Layer 5 of a small transformer language model trained on English Wikipedia (11 layers, counted from 0, width 128).
A neuron's activation on a vector x is GELU(weights . x + bias), where the dot is the dot product.
The model reads these tokens: "yl" "er" " Gl" "as" "now" "." " In" " 10" " appearances" " for" " San" " Francisco"

The vector x that enters this layer's MLP at each token. A number n stands for n times 0.012.
0 "yl": 28 160 -24 -84 -54 29 -23 99 154 -78 76 -119 5 -151 7 22 75 -86 84 -78 -86 15 16 -67 85 -133 16 -87 -131 -184 -11 -21 -113 -99 44 59 44 56 2 77 147 50 29 55 -17 78 36 89 -20 -63 -105 -113 -72 -22 109 110 20 -108 4 135 63 47 60 122 -28 -73 -13 -38 -27 57 -33 -69 -53 -92 -152 -104 -49 -37 42 -119 -30 -49 179 24 -22 206 -57 43 -61 -20 -89 -128 -19 -36 43 17 -37 460 -42 32 -25 68 -32 -17 8 -92 -24 -146 -58 70 -28 -73 -4 45 13 76 -53 -132 6 -35 -8 88 234 21 -99 83 2 103
1 "er": 152 42 -96 -98 22 -112 40 -53 19 -20 14 -57 1 -97 20 -12 -28 -35 111 -24 -38 143 40 19 51 65 30 52 110 -251 33 -85 -57 -147 -21 -71 46 121 -84 -86 -96 -36 39 -46 24 1 5 -11 25 83 -83 -39 110 28 9 -4 39 -61 78 2 -57 -13 -32 -14 73 35 119 -2 26 -89 -27 22 70 54 -1 -9 20 -30 -70 -30 -39 -59 49 -16 -78 323 10 -29 -20 -36 -67 -125 -24 -18 9 33 -128 467 -154 125 -117 -134 2 135 -14 56 -36 -187 -109 -40 -24 44 -45 131 -78 -61 4 172 68 84 36 -47 93 39 -101 -80 -52 35
2 " Gl": 135 97 -43 140 -116 6 -49 -47 28 30 -90 48 95 -112 -121 18 40 66 117 -30 -46 203 30 -79 -78 69 -74 4 71 -241 32 2 -122 -42 40 -45 14 93 120 158 -98 53 -77 118 8 -32 -90 9 4 80 -102 32 33 -9 -33 -2 -44 -195 30 -37 -44 -71 54 -16 55 -115 30 -125 -22 117 -74 -19 27 34 -108 -34 -18 -20 230 -47 -181 -78 -65 40 32 180 -63 -49 -79 4 79 5 138 19 59 -215 -68 269 8 108 -100 -105 100 95 -12 86 98 -155 -202 -49 -32 -90 -60 -118 -17 42 -60 24 66 -32 186 -151 235 26 9 -63 46 23
3 "as": 4 83 -60 -12 8 -83 -10 -1 71 -26 40 -38 3 -43 62 -23 -7 -78 132 -12 7 241 -40 -17 77 212 9 30 88 -201 25 81 -91 -66 10 119 6 146 -71 -50 14 92 26 -31 -84 -39 40 68 49 38 -116 -67 107 -37 -54 -91 -92 -25 145 155 -68 -142 -125 14 -162 -30 263 -66 154 -119 20 -89 30 98 55 -48 -31 36 101 -19 -156 35 -5 -118 14 175 -137 -53 32 -48 -9 -75 8 40 -14 -66 167 360 -30 -8 27 -177 -26 36 -47 -7 121 -123 -103 -50 66 -70 -30 -13 -25 -26 -25 -9 3 -72 -55 -224 64 110 -49 -113 -22 41
4 "now": 149 104 -55 -19 -47 -146 -77 -31 161 -40 -53 -60 45 -148 -12 -29 10 -46 91 63 -22 265 14 5 -43 222 -28 75 109 -230 38 -28 20 14 -28 108 47 107 1 -11 -113 14 -45 58 -109 -8 -18 35 140 -6 14 47 85 -24 -44 6 18 -1 56 92 -57 -181 -92 19 -118 -52 36 -232 -14 89 113 -159 -10 46 68 -8 33 -47 105 -95 -83 -78 -71 -134 -147 272 58 20 -34 -236 72 -45 -28 -16 -6 23 8 329 -170 130 -88 -29 20 128 -83 33 70 -156 -110 66 72 26 -5 -10 -48 -70 -15 112 30 -32 38 -167 131 -57 -38 -121 -7 48
5 ".": 68 -112 -179 -14 0 -149 -132 19 113 10 15 -61 47 -60 -4 -70 43 -1 106 -63 -30 219 102 73 67 -53 -16 16 68 -187 84 -18 5 36 33 86 -30 89 -36 -53 -60 -1 -9 10 -22 -63 -56 81 95 -30 15 4 52 -17 -102 128 -36 33 -35 95 72 -76 -50 56 -28 1 -19 -47 -54 0 24 -25 28 2 -94 -41 -70 1 55 -55 2 -55 -44 -32 28 298 -62 61 -78 -97 31 -49 93 -137 -37 -195 -71 294 49 20 -92 -37 46 72 46 95 68 -410 49 -148 78 -13 -20 75 10 -61 33 71 44 75 24 -31 76 -3 -25 27 -109 -17
6 " In": 124 44 19 27 36 -24 -17 -85 -70 -2 44 -17 14 -89 -15 -119 -136 123 142 56 -35 -9 -14 15 -43 -123 8 21 66 -212 91 80 -108 -77 -48 -16 4 36 44 1 14 119 -4 29 -111 -25 -35 -47 36 -86 -15 78 -12 69 -102 -42 41 -102 41 127 -115 -62 -26 17 -32 -35 -62 -83 -37 -8 -16 144 -32 -56 -72 -26 65 -64 150 -179 115 -56 81 -6 -61 340 -82 9 136 88 -71 -15 -24 -54 -79 -85 111 191 -72 72 -20 14 43 22 -61 136 95 -288 138 -204 -31 -58 119 -100 -57 -110 39 -4 25 -24 42 6 120 134 31 17 -94 -38
7 " 10": -110 99 20 2 39 -157 -14 -44 -140 -9 96 31 102 -25 13 10 -79 34 154 -2 -23 15 -42 11 -123 62 32 -79 -122 -57 -54 4 -95 -2 4 15 70 -56 65 62 -91 119 -87 36 -116 2 20 118 43 4 4 -88 192 -126 -58 -78 -38 -65 28 98 -5 -125 -65 -76 -36 -99 -9 -134 23 77 38 159 -102 76 61 -147 -41 -2 119 -62 56 -38 -55 -76 94 254 -158 -21 -169 144 -33 88 -71 -30 42 -33 154 266 -12 124 85 89 10 56 -5 112 163 -208 -35 -137 5 -97 112 -91 35 -153 -55 -25 5 64 -72 -34 39 18 -22 -5 -16 -2
8 " appearances": 34 -119 6 -33 -56 176 -57 -147 19 59 94 38 30 -24 13 54 51 59 108 46 10 -114 -14 -120 -144 107 14 -113 -64 -52 109 73 -12 -127 -119 -81 -36 -25 -10 -49 -79 45 82 -27 -50 59 57 126 55 -100 -134 -171 76 -20 -16 -3 93 97 -23 203 -64 -62 -116 37 64 -59 -69 -257 -77 -37 27 155 -36 -6 110 -20 80 -44 139 -191 60 -32 -163 20 67 394 3 -73 31 -5 20 -79 45 -122 52 91 83 227 -52 -1 -6 35 9 -4 115 82 -51 -80 -147 -137 15 -52 7 -41 -50 -107 29 -15 101 81 48 -36 -97 96 -76 -13 27 -74
9 " for": 41 -9 43 1 27 93 -24 -103 124 -114 1 -17 -29 -99 97 60 68 77 140 -32 59 -32 47 22 -98 133 -95 -78 -29 -278 50 1 17 -66 -33 -81 41 -47 120 -75 -24 -23 -7 -27 95 -32 -62 98 -69 48 20 -56 3 13 -144 -30 27 5 52 -74 -21 31 -107 29 7 28 -13 -217 -223 103 6 208 -45 -135 81 -58 -5 10 63 -129 -2 -102 25 -34 109 359 -92 -18 21 140 -28 -31 -37 82 37 -48 79 88 -93 68 -19 -44 -88 -29 -41 199 34 -242 65 -46 16 16 113 -45 35 -72 -158 -67 131 -40 143 -33 -84 14 -13 14 76 -7
10 " San": 1 47 -59 -21 23 14 -15 -41 -21 38 -43 -24 15 108 -19 106 -8 50 132 8 -43 25 -56 -50 -94 46 -18 82 -55 -198 -57 9 19 -140 -62 69 -55 -107 126 105 -63 -133 -72 -42 -131 76 -91 -3 -25 37 -31 -1 -114 -112 -11 -137 -40 -93 41 33 -107 13 -121 30 -72 -74 40 34 62 90 -91 25 -91 -38 28 91 103 7 106 -119 20 36 53 -17 -40 340 -19 18 -146 114 -75 13 -36 77 -81 -91 216 255 -59 109 -128 51 -77 95 -54 21 140 -177 -158 15 65 -128 24 -41 100 -138 51 40 75 16 85 -88 169 167 -64 -97 -6 66
11 " Francisco": 55 96 -146 63 -22 -112 -30 -100 -105 -31 12 -15 188 51 -97 131 -44 -52 125 61 -146 104 -88 -44 -57 203 -29 117 -65 -291 46 -103 134 -132 98 -3 -26 -23 -13 36 -246 -36 -122 14 14 42 24 5 28 0 3 -99 148 -34 48 -137 12 88 27 12 -171 -69 8 -4 -78 -64 98 30 108 66 17 49 -62 104 11 -31 21 -147 -34 -79 -156 1 57 36 -2 299 -45 -21 -145 68 -12 -12 33 20 -6 -19 176 252 -154 62 -78 1 -63 66 28 -83 -11 -104 -220 55 31 -66 11 2 12 -38 -51 121 73 112 -21 -37 95 55 -57 -59 92 56

Each question shows the input weights of one neuron of the MLP. A number n stands for n times 0.00089.

n482 (bias -0.046): -138 60 106 22 174 -8 -162 142 -12 146 51 115 100 2 -47 87 89 59 -118 -121 -66 195 76 58 86 -37 -77 -191 -259 42 82 -85 74 -30 86 -34 67 -169 -39 58 30 -198 -104 36 -24 42 128 -37 55 -49 -53 21 -8 95 138 -46 10 -16 -26 94 31 -23 31 -123 -52 -106 -66 115 103 85 132 -156 83 -14 -65 -192 -159 60 -15 17 -161 -111 5 -104 -185 43 -78 10 -104 13 -161 -127 -64 3 203 -106 -165 42 -80 124 -127 -32 -56 -136 64 -43 90 66 -48 162 112 13 37 39 -55 -56 -7 -64 -10 -60 -30 112 -64 168 -88 -103 14 36
Its two highest activations, in order, are on tokens 0 "yl", 11 " Francisco"

n127 (bias -0.069): -40 124 -292 3 126 -95 -47 173 -29 144 -1 -106 221 -201 -25 -15 123 -4 -42 -47 79 -28 -233 -142 226 27 68 -48 -19 -28 -151 -43 200 30 99 -102 -154 13 -179 170 6 -172 75 170 -23 -194 37 -98 -108 -110 58 59 20 15 236 -43 -63 64 24 -94 60 138 104 7 -49 26 -5 -6 22 167 -24 72 -65 126 -159 11 -177 87 -362 -126 -33 27 156 177 50 -205 2 -18 -130 -9 97 100 134 144 74 194 -70 -56 -181 4 -84 52 -95 -30 82 -142 210 97 -38 142 -17 -69 -172 -28 81 320 156 -93 -4 100 -97 61 -69 -51 -93 -42 -76 91
Its two highest activations, in order, are on tokens 11 " Francisco", 0 "yl"

n433 (bias -0.054): -14 -55 -87 -43 -71 -42 272 63 63 83 -39 -165 -204 122 43 -53 37 36 -16 -144 0 -69 59 -82 -38 41 -5 -52 58 5 22 -49 106 -46 33 38 -91 63 3 23 -3 -50 23 -156 -25 44 5 -117 30 76 -92 224 26 6 216 75 -48 19 55 -104 133 176 15 -78 -176 31 39 16 -71 41 -3 -8 70 -7 -102 56 61 29 -109 52 -20 19 6 -87 -55 -105 53 52 -83 -19 97 -140 89 -12 62 2 -30 85 -61 -11 31 -54 -63 -25 -101 -131 -93 -25 -53 115 -154 69 -60 -29 111 29 64 30 -154 -71 5 -24 -10 -92 -15 -49 37 80
On which token does it fire most, and how strongly? 1 "er", at about 0.32

n213 (bias -0.069): -82 6 -41 -26 55 52 25 155 -117 82 40 -215 147 -153 83 142 15 -41 146 167 71 -123 -84 0 2 216 12 1 -78 181 -117 184 -92 -58 -142 83 -29 89 -190 199 -18 -146 -46 6 -51 -4 63 -19 171 -61 87 -5 -134 19 151 52 -196 23 -13 51 228 48 -68 -229 -116 91 170 66 -187 -132 69 -8 203 -27 52 -129 -43 12 -89 129 -211 160 270 69 -47 -60 5 -9 -172 -58 61 36 -11 -29 -15 80 58 -65 100 -38 -119 84 -82 117 -211 -49 -71 113 55 6 89 -139 28 -57 106 88 -238 -2 -82 169 -210 -35 -58 60 -182 95 78 46
Which token does this neuron like most? 3 "as"

n452 (bias -0.075): 53 -181 -91 87 -21 83 -112 112 -23 54 60 83 -14 -51 -36 53 -57 -88 12 -181 -128 -74 -106 -59 -40 16 -96 32 -119 49 6 -90 48 188 120 -176 62 -137 44 40 27 95 -100 146 63 146 58 55 -32 32 140 50 129 -125 102 -15 -60 -72 -11 64 -38 -37 -50 46 -35 -46 168 44 8 40 70 50 35 -82 158 -198 -48 -70 -54 -22 49 -22 5 -43 66 -25 84 22 45 -10 20 -45 -72 -53 11 6 142 -69 103 -147 8 -12 -29 143 72 -173 -68 34 -10 149 -68 126 -11 -94 176 -82 -111 8 -54 6 -49 -82 38 101 -25 213 156 44
Which token does this neuron like most? 11 " Francisco"

n367 (bias -0.056): -65 33 -24 -55 -145 82 -85 10 134 126 -88 3 194 112 13 -126 -128 -36 -131 188 -97 33 -5 -41 139 -82 217 47 -109 5 52 -43 3 103 61 -62 -150 260 45 -37 25 60 21 -14 -69 -35 187 21 92 -99 86 33 55 172 19 -63 49 22 194 -58 -27 136 -55 -142 -114 -51 20 -76 -55 66 29 -166 84 23 -33 97 -8 -8 -192 167 -117 22 116 -208 -113 -73 44 -140 -100 -95 -51 -29 198 -39 0 -10 -88 -23 -69 -125 111 -121 -217 -38 -30 -58 59 138 -69 101 9 87 -147 -60 -63 122 91 25 -110 -17 -132 -32 -52 132 -125 -5 -119 -40
Its two highest activations, in order, are on tokens 3 "as", 4 "now"

n343 (bias -0.064): -29 -33 127 -223 -38 -78 133 119 -77 82 136 -59 -65 -25 179 32 -22 67 119 60 -109 -106 -49 13 75 -25 116 32 -126 87 -110 95 71 -84 166 154 122 -13 -111 44 172 35 122 31 -133 -136 165 -25 13 -250 13 93 128 7 95 -21 -41 83 148 -2 138 120 -111 34 -110 -120 23 121 224 -32 110 64 15 81 -17 -129 -49 -49 -167 10 -12 -25 -4 -56 -26 -153 183 -137 -112 3 -94 114 -64 -132 22 174 167 22 -97 -184 63 13 -15 4 -122 -3 39 33 18 -124 -17 -1 29 -60 154 -73 -100 -99 27 109 -147 103 21 35 114 -49 -27 -3
Which token does this neuron like most? 7 " 10"

n5 (bias -0.038): 0 -108 35 59 80 -30 -116 158 198 -30 -55 -29 -98 49 -11 -71 -3 7 -46 200 -26 59 169 -126 -33 29 5 46 77 -15 4 -2 -102 42 63 -52 47 93 109 14 -147 49 -66 122 18 122 -18 53 16 -67 -154 -3 -155 -57 95 -24 -23 208 -176 57 -71 -5 112 115 1 -77 -69 -50 -70 135 -18 -46 -17 -51 -64 62 -49 -43 -194 41 109 -185 -81 -16 -31 24 132 142 150 -127 -20 -100 -1 100 120 -44 -35 -33 -1 -85 -39 136 24 54 160 14 24 -30 97 219 98 56 52 191 64 15 -31 60 -106 -206 69 -72 -35 -69 -62 -18 -43 28
Which token does this neuron like most? 4 "now"

n477 (bias -0.039): 10 28 -29 76 -150 144 104 91 -21 -11 118 9 -46 -14 27 -35 -63 33 36 -48 -148 11 -25 68 109 -111 -15 -8 29 47 -71 47 30 49 111 -34 -88 225 -32 83 -98 24 129 236 16 -114 23 -93 -14 80 -117 14 -10 -36 119 -114 79 -119 17 -78 21 -47 83 -85 84 105 -81 44 -133 94 7 -85 41 -51 100 64 -50 66 -225 71 -56 -119 10 -11 -90 -117 -48 -155 4 7 -101 15 119 13 115 -89 -225 23 -35 -105 22 25 33 -109 -144 -67 -105 -26 -55 95 67 28 82 -5 119 41 20 -92 -59 49 95 -92 35 -49 85 -100 165 57
On which token does it fire most, and how strongly? 2 " Gl", at about 0.81

n8 (bias -0.026): 3 -147 -62 -50 -55 104 -150 56 26 18 -29 -67 109 24 -55 -82 104 -92 31 -102 -59 22 82 -94 251 -183 -59 57 -62 -83 57 88 169 70 -83 185 14 198 -43 -1 -103 -37 -87 112 17 -23 31 -159 43 -74 44 172 25 72 -24 95 8 31 10 73 -27 -2 131 132 9 -64 -57 -2 49 13 47 -252 157 45 55 28 -60 -173 -57 35 -196 19 51 -125 -88 -40 63 -53 -109 -84 -49 -71 125 64 30 -106 -74 -8 -2 -7 -2 -82 38 -9 174 -105 5 114 -41 61 -61 -48 -51 -3 -8 -56 70 52 -72 153 -18 -13 -60 -60 -57 9 124 33
On which token does it fire most, and how strongly? 5 ".", at about 1.4

n69 (bias -0.057): -112 -62 -15 -63 -203 -36 21 184 35 170 127 -176 123 71 20 -23 36 194 -23 52 74 -222 1 118 67 35 147 -154 -193 -9 -163 249 -29 -89 -110 -22 -61 -138 55 -76 95 -23 2 -119 -88 273 -71 134 -62 -74 -64 -109 40 14 147 -114 -144 -71 38 -71 210 242 -93 -41 -77 -7 150 -48 -116 -21 -10 -48 19 -294 -14 -39 -47 48 -72 52 132 185 63 -138 -35 -99 83 153 -102 227 -19 109 -5 -70 92 43 136 -74 55 -1 -88 43 66 168 -248 127 104 33 100 -116 106 -191 129 -80 16 19 -27 -75 -292 119 -206 188 -59 79 -69 5 38 9
Its three highest activations, in order, are on tokens 7 " 10", 10 " San", 0 "yl"

n456 (bias -0.059): 36 9 -33 -109 -170 -47 44 131 42 179 58 -47 83 0 55 66 -89 49 -91 42 -8 -100 -170 -148 -120 -26 70 -89 32 -15 -113 -161 52 5 8 22 -106 57 -49 133 49 22 62 40 -179 122 233 -71 105 -80 -6 95 83 338 33 -47 -174 151 -46 109 46 97 -58 -79 -36 -79 -76 67 -36 157 -155 84 -42 -74 -118 53 93 4 25 -305 -17 -122 94 -5 60 -9 128 -94 211 13 -80 47 -120 63 -75 163 119 -82 -150 -108 117 27 -153 -71 -51 81 54 97 93 53 19 14 -206 -80 -114 26 103 -64 171 88 -82 101 -94 111 62 127 213 -185
On which token does it fire most, and how strongly? 8 " appearances", at about 1.2

n353 (bias -0.020): 53 75 -119 22 -189 108 -13 89 17 -177 89 179 -26 -27 111 -154 -82 222 61 69 -161 -29 -114 20 -27 40 -27 6 -9 146 179 70 192 -180 -23 7 -11 -95 -86 -126 260 -275 268 29 109 225 104 221 136 102 -34 2 -16 13 -144 46 -134 -41 -205 40 26 -104 29 -123 43 -261 -182 -71 -21 61 -78 -115 -9 -72 -95 81 -8 -39 58 47 39 -92 76 41 91 -51 28 98 40 -138 147 -5 75 -74 -139 142 -158 -61 108 -108 145 -6 44 23 52 -24 5 -24 8 -29 216 35 -56 59 38 32 -17 37 -108 -128 29 60 -32 65 62 -47 -7 -80
Its two highest activations, in order, are on tokens 8 " appearances", 5 "."

n290 (bias -0.062): -124 29 -50 123 -155 -162 -34 41 131 44 -137 -188 170 -182 74 -88 32 77 42 29 104 107 25 -16 170 31 74 14 -179 20 2 -120 61 -9 107 -213 -61 77 -12 67 14 -162 153 -7 42 69 -38 78 -101 -100 211 195 67 -100 -10 1 -31 106 24 -35 31 -155 -39 -54 -106 -142 126 40 22 -6 -89 -6 -66 19 -158 85 -121 -9 -64 174 97 -165 199 23 14 -58 16 -104 -211 -50 18 5 47 -26 3 -17 51 4 15 -58 -18 4 -11 -62 75 -25 60 -20 -39 187 4 78 -60 -20 199 66 116 -84 -171 77 -57 -25 -18 -15 132 -44 86 203
Which token does this neuron like most? 11 " Francisco"

n451 (bias -0.047): -167 212 167 -129 -49 -6 77 -35 19 -42 102 25 87 -18 1 114 -67 -174 -5 145 -56 9 6 -118 112 -40 79 16 75 55 -456 -62 -2 -58 -11 27 10 122 -89 -184 -46 -29 75 120 -34 39 75 -165 91 -51 -105 6 -106 69 -79 -109 97 168 -43 76 134 -149 -30 117 8 38 -1 123 -34 -78 -60 4 124 43 -114 47 -17 128 -159 -17 163 -41 88 -99 -9 -25 -105 94 -34 -71 -371 62 165 -6 -148 16 0 -64 -90 98 45 -81 -63 -30 -38 -12 6 83 77 121 74 143 -17 201 63 -219 39 -49 47 -14 -98 53 -166 -27 -132 46 -41 13
Which token does this neuron like most? 1 "er"

n55 (bias -0.039): -16 99 -6 23 -79 63 -5 142 4 -114 143 147 177 -44 106 -21 94 -65 -27 -51 -214 7 151 5 -44 27 -187 44 55 -34 60 62 90 67 -72 146 -12 222 -96 290 -106 -97 66 80 -82 14 58 -60 -179 -46 -35 19 -266 104 39 33 -76 60 63 -32 72 110 128 -154 39 -125 -224 -23 -134 128 -99 33 -3 99 -142 47 -298 138 -16 100 -72 2 -94 6 80 -59 54 -40 -149 -56 -72 -16 -36 -55 49 -3 -274 5 4 27 79 -41 -9 67 5 14 65 77 208 43 261 46 -9 -56 41 -9 53 -84 -125 55 153 64 -47 146 -5 17 99 -38
On which token does it fire most, and how strongly? 2 " Gl", at about 0.95